Layer 4 of a small transformer language model trained on English Wikipedia (12 layers, counted from 0, width 64).
A neuron adds its activation times its output weights to the MLP's output. To switch it off is to set its activation to zero at one token and run the rest of the model.

Output weights of the MLP neurons that the questions are about. A number n stands for n times 0.0035.
n30: 0 22 12 -36 11 31 37 -36 -10 -32 12 -15 20 4 29 12 38 -14 6 33 19 12 23 8 -41 11 25 18 21 0 19 -30 11 15 -43 41 -7 -11 18 -4 -13 -7 -20 10 0 -39 14 3 7 -18 -32 21 38 -14 -3 0 -15 41 8 -23 13 33 -32 -10
n35: -6 8 18 -39 -1 13 -51 -8 25 -9 -24 7 6 -10 -2 -9 -29 -25 -54 13 21 35 -34 -16 1 -11 11 11 4 -20 39 -22 -14 -10 6 -25 38 7 0 4 46 3 -31 -32 -25 42 19 60 48 -14 -36 27 4 7 3 -11 -41 -3 -14 21 -24 -7 37 -22
n68: -10 1 -19 2 -41 -14 -9 7 -14 -2 33 11 -6 -1 6 17 -8 40 28 -3 -15 11 55 13 0 12 -2 -7 -35 -6 -33 5 -1 1 -32 -21 15 5 -4 22 16 -6 26 0 33 -23 -20 -8 -15 2 -4 -4 35 9 -35 -1 -49 -3 -12 23 -31 15 16 23
n93: -2 -21 -20 -5 -3 -16 6 -29 37 17 2 10 -35 -41 -9 3 29 -28 -42 -43 13 9 0 -17 -4 4 32 2 -27 4 10 -38 32 -7 5 -7 44 -2 -41 2 -18 -13 -23 33 -4 -3 -29 20 -8 0 27 -31 9 -17 -34 -16 -9 22 -9 8 -7 13 40 51
n104: 48 -12 -16 -29 -15 -32 9 21 -20 -14 -44 -24 54 3 34 12 28 19 18 -9 42 0 6 -10 -19 0 26 -53 0 30 7 32 4 36 -1 -8 -10 -8 -1 -26 -17 28 -11 -8 -16 23 24 -93 15 7 24 -2 -19 11 17 21 5 9 -31 56 2 -25 15 1
n116: 8 18 -24 -21 38 30 28 -38 -8 32 19 19 -6 -27 -9 -3 15 7 24 -4 19 -19 9 26 -4 30 -34 2 1 -9 -15 -65 10 -31 -13 36 -21 2 -2 -15 1 6 0 -43 6 -15 -10 -10 16 21 -22 10 -21 -26 31 28 31 6 13 18 50 4 -23 9
n137: -13 -40 13 22 22 -46 -9 5 -27 11 26 24 7 25 22 11 -33 -9 33 37 37 23 43 26 -22 19 -21 -24 -9 -44 -7 4 49 6 19 -15 -35 0 -21 -17 -13 -9 -7 17 -51 3 3 36 -16 7 -12 -13 -11 -25 -26 21 -34 -6 -2 -12 -24 -45 13 48
n154: -25 40 -30 12 9 -12 13 -16 3 -6 -18 -22 29 -20 -23 -3 5 -12 4 -14 -6 22 9 -6 14 21 27 -25 46 5 -4 -22 -23 -18 -17 9 39 -53 11 11 10 19 41 -9 27 -3 -44 -19 0 -45 27 -65 52 -59 40 -7 1 33 -11 -23 8 8 -14 39
n190: -3 8 2 30 8 9 -14 -14 6 37 -15 9 -47 -6 -2 4 33 18 24 -4 -7 8 -31 -27 -9 11 -32 -7 -4 -19 -7 7 -12 38 41 -16 -11 -12 -31 -7 21 3 -16 -29 20 -6 6 -92 -33 6 -8 -7 -19 -20 7 -6 -29 -24 18 -1 34 8 6 13
n234: -12 10 -6 11 -16 -13 4 12 -23 13 27 16 -27 17 -2 10 -21 21 15 -60 -38 36 45 3 6 -15 -10 23 -5 -9 -4 -18 15 4 -27 -14 17 -53 -3 -19 -1 24 -31 -27 16 -35 -55 -2 -49 0 -13 29 -47 17 34 27 16 -33 21 5 -6 -3 -1 -29
n243: -26 -14 -17 29 8 -19 44 -23 1 27 -11 14 19 -33 -3 -10 -53 -23 -11 39 -27 28 55 44 3 39 -4 23 -31 24 2 -13 25 -16 -35 40 4 45 31 5 -6 12 -6 -13 -15 7 -1 -4 -6 0 1 15 -13 47 -11 -9 11 61 -27 -7 14 19 9 10

Each question names a token from some text and the token that comes next. It shows the activations a of the neurons there, in the order above. A number n stands for n times 0.063.

Then comes g, the gradient of the next token's log-probability with respect to the MLP's output, scaled to length 1. A neuron's effect is roughly proportional to its activation times (output weights . g). A number n stands for n times 0.0051.

"h ", then "| "
a: 0 -1 17 -13 1 0 -1 4 5 -1 5
g: -11 -34 5 -13 -16 26 14 28 -5 -11 -12 -25 62 -7 -2 -24 -9 11 20 1 -19 10 29 34 8 -17 -31 48 33 19 24 18 -35 -3 -39 11 -5 -19 -15 46 5 1 47 43 3 -6 8 -42 46 -28 -6 40 -23 1 -20 5 8 -33 -3 25 -22 -1 37 7
Which two neurons, each switched off alone, lower its probability most, in order? n93, n68

"x", then " "
a: -25 0 -1 2 -20 -1 4 37 9 -8 -4
g: 2 -29 -2 -21 11 6 0 14 30 23 13 20 3 -5 -10 1 -20 35 -24 -23 -4 48 -17 -5 49 -23 16 1 -12 1 46 2 -39 4 31 -4 -4 14 41 4 61 -15 3 -1 28 30 30 8 42 -4 13 -5 18 14 22 21 -20 -25 -15 8 39 -52 62 7
Switching off which neuron hurts the next token most? n30

"to ", then "h"
a: 0 14 -2 -37 -6 3 -2 3 -8 -9 1
g: -16 14 -6 9 -15 -17 24 -32 -8 -23 -21 -19 34 0 31 23 2 8 14 -19 -30 35 3 13 -18 22 1 -8 36 34 19 -1 11 -26 -25 -16 -44 -16 -16 -12 -17 43 20 13 -44 -55 6 40 23 6 -3 11 -14 -1 -4 -8 -5 -37 -47 53 -18 37 26 -43
Which two neurons, each switched off alone, lower its probability most, in order? n93, n190

", ", then "L"
a: 3 0 19 -10 -1 21 11 0 43 -5 -2
g: 9 6 -4 43 -6 12 17 -18 -17 19 0 20 -8 40 -23 -32 -8 18 0 14 -16 -46 3 -20 34 38 28 14 -1 18 -18 -9 -21 12 7 39 23 -36 18 -14 -6 9 -10 -5 9 41 64 -3 2 26 6 8 17 -27 -28 40 26 -9 -16 -31 22 -71 35 -4
Switching off which neuron hurts the next token most? n190

"(", then "200"
a: 0 3 13 -3 1 -2 17 2 -1 -8 -1
g: -12 30 16 -34 -22 1 -7 -35 18 43 -4 -29 -32 23 -26 1 38 -4 -25 21 -5 -10 -5 1 11 -17 12 11 24 51 -9 -5 3 3 0 13 53 -29 -30 -15 10 -9 19 -1 -8 39 14 17 11 17 -6 7 93 6 38 21 -23 4 20 20 35 -23 -19 -8
Switching off which neuron hurts the next token most? n234

"ig", then "it"
a: -14 0 4 -3 10 -1 -1 -3 4 -8 4
g: -19 48 29 2 4 19 3 -38 8 -23 -6 1 -23 16 3 6 33 2 20 -33 -11 1 7 29 -12 43 6 -4 -67 -7 46 32 3 -12 -25 -13 45 -4 -10 -29 -8 -52 7 -69 6 -3 34 3 -19 25 -14 -44 5 -27 -14 9 0 -5 -6 9 20 -20 18 -10
Which two neurons, each switched off alone, lower its probability most, in order? n190, n68

"l", then "is"
a: -9 -1 0 0 4 1 1 3 -4 1 -3
g: -12 1 15 6 -2 -16 -54 -37 20 1 0 -30 -3 -24 -15 8 28 -5 -40 25 -26 41 32 20 20 -17 -36 -36 20 -19 -43 -20 -34 19 -5 -11 -52 10 15 29 -29 15 17 4 -5 -7 -11 -45 11 -14 17 4 66 26 -16 10 30 14 -31 -3 25 6 -12 -17
Which neuron, switched off, raises the next token's probability most? n30

"c", then "ou"
a: 1 0 -1 -9 -16 -1 3 0 -6 0 0
g: 15 1 -1 9 -15 24 27 21 -14 1 23 -10 -40 27 3 -38 1 -12 -2 -26 18 -18 -39 -8 18 31 -15 -20 -12 -60 -3 31 -24 -9 -7 -36 19 21 -1 -40 -20 -27 -43 3 -9 -29 -23 -21 2 45 -27 -32 9 -35 14 0 -42 -33 36 33 -3 -1 -12 44
Which neuron, switched off, raises the next token's probability most? n190

"af", then "f "
a: -9 -3 4 2 -23 0 -3 -3 18 9 0
g: 14 -11 -34 -29 -12 -14 7 22 16 10 -16 19 53 1 -30 -46 -14 -45 2 33 11 -1 -28 -71 17 -21 50 12 40 38 -41 -4 -4 -11 11 -16 -10 22 31 7 13 22 -15 10 -23 26 43 26 1 -20 2 -23 8 -25 29 3 8 4 -3 24 21 -2 28 7
Which neuron, switched off, raises the next token's probability most? n104

"p", then "ut"
a: 0 4 4 0 -1 -9 0 -1 7 8 2
g: 32 -17 25 25 -11 8 18 -25 15 -32 -1 31 5 10 4 2 13 50 16 19 -8 54 4 -5 2 -26 7 7 -5 -36 -12 59 6 -27 15 -4 47 -39 38 26 -25 -38 -35 -20 -12 27 3 12 -2 -63 3 -37 -7 29 -17 -12 2 -1 -7 -14 -7 -20 30 -21
Switching off which neuron hurts the next token most? n116

"| ", then "1"
a: 1 1 15 2 -1 26 16 1 19 -1 -9
g: -27 29 17 -51 -47 -6 -46 -51 17 34 30 -18 -37 29 4 6 6 10 -50 1 -25 24 -6 -2 -20 -56 7 37 17 -16 -19 17 11 -17 -2 -16 13 -21 -2 17 16 -2 -4 -9 -2 -15 -3 56 19 19 -14 -24 39 24 17 -17 -23 22 13 21 -24 15 -9 12
Which neuron, switched off, raises the next token's probability most? n116

"ar", then "k"
a: 2 -1 0 -4 2 2 4 1 2 -14 -42
g: 18 24 28 6 -20 -5 13 -23 9 12 -2 -14 5 4 12 -24 12 18 -12 -8 -17 -17 -9 -6 6 50 21 -25 -36 -41 20 1 23 -13 77 0 -4 6 -4 35 19 32 -3 -8 -11 0 -27 21 -2 2 5 15 7 -62 49 21 -46 -18 9 -3 34 -20 62 -28
Switching off which neuron hurts the next token most? n243

"–", then "4 "
a: 5 3 2 0 -2 -1 2 -5 -5 -94 1
g: 35 24 12 -23 28 -21 2 40 -18 1 17 15 1 -7 29 13 17 12 -4 -6 -3 3 51 -44 -18 9 7 -45 40 15 19 -1 8 10 24 -2 -33 -15 59 3 -13 -41 -35 0 -23 13 20 -27 15 -3 -12 -9 -8 18 -46 16 9 -9 -14 -52 7 -20 1 66
Switching off which neuron hurts the next token most? n234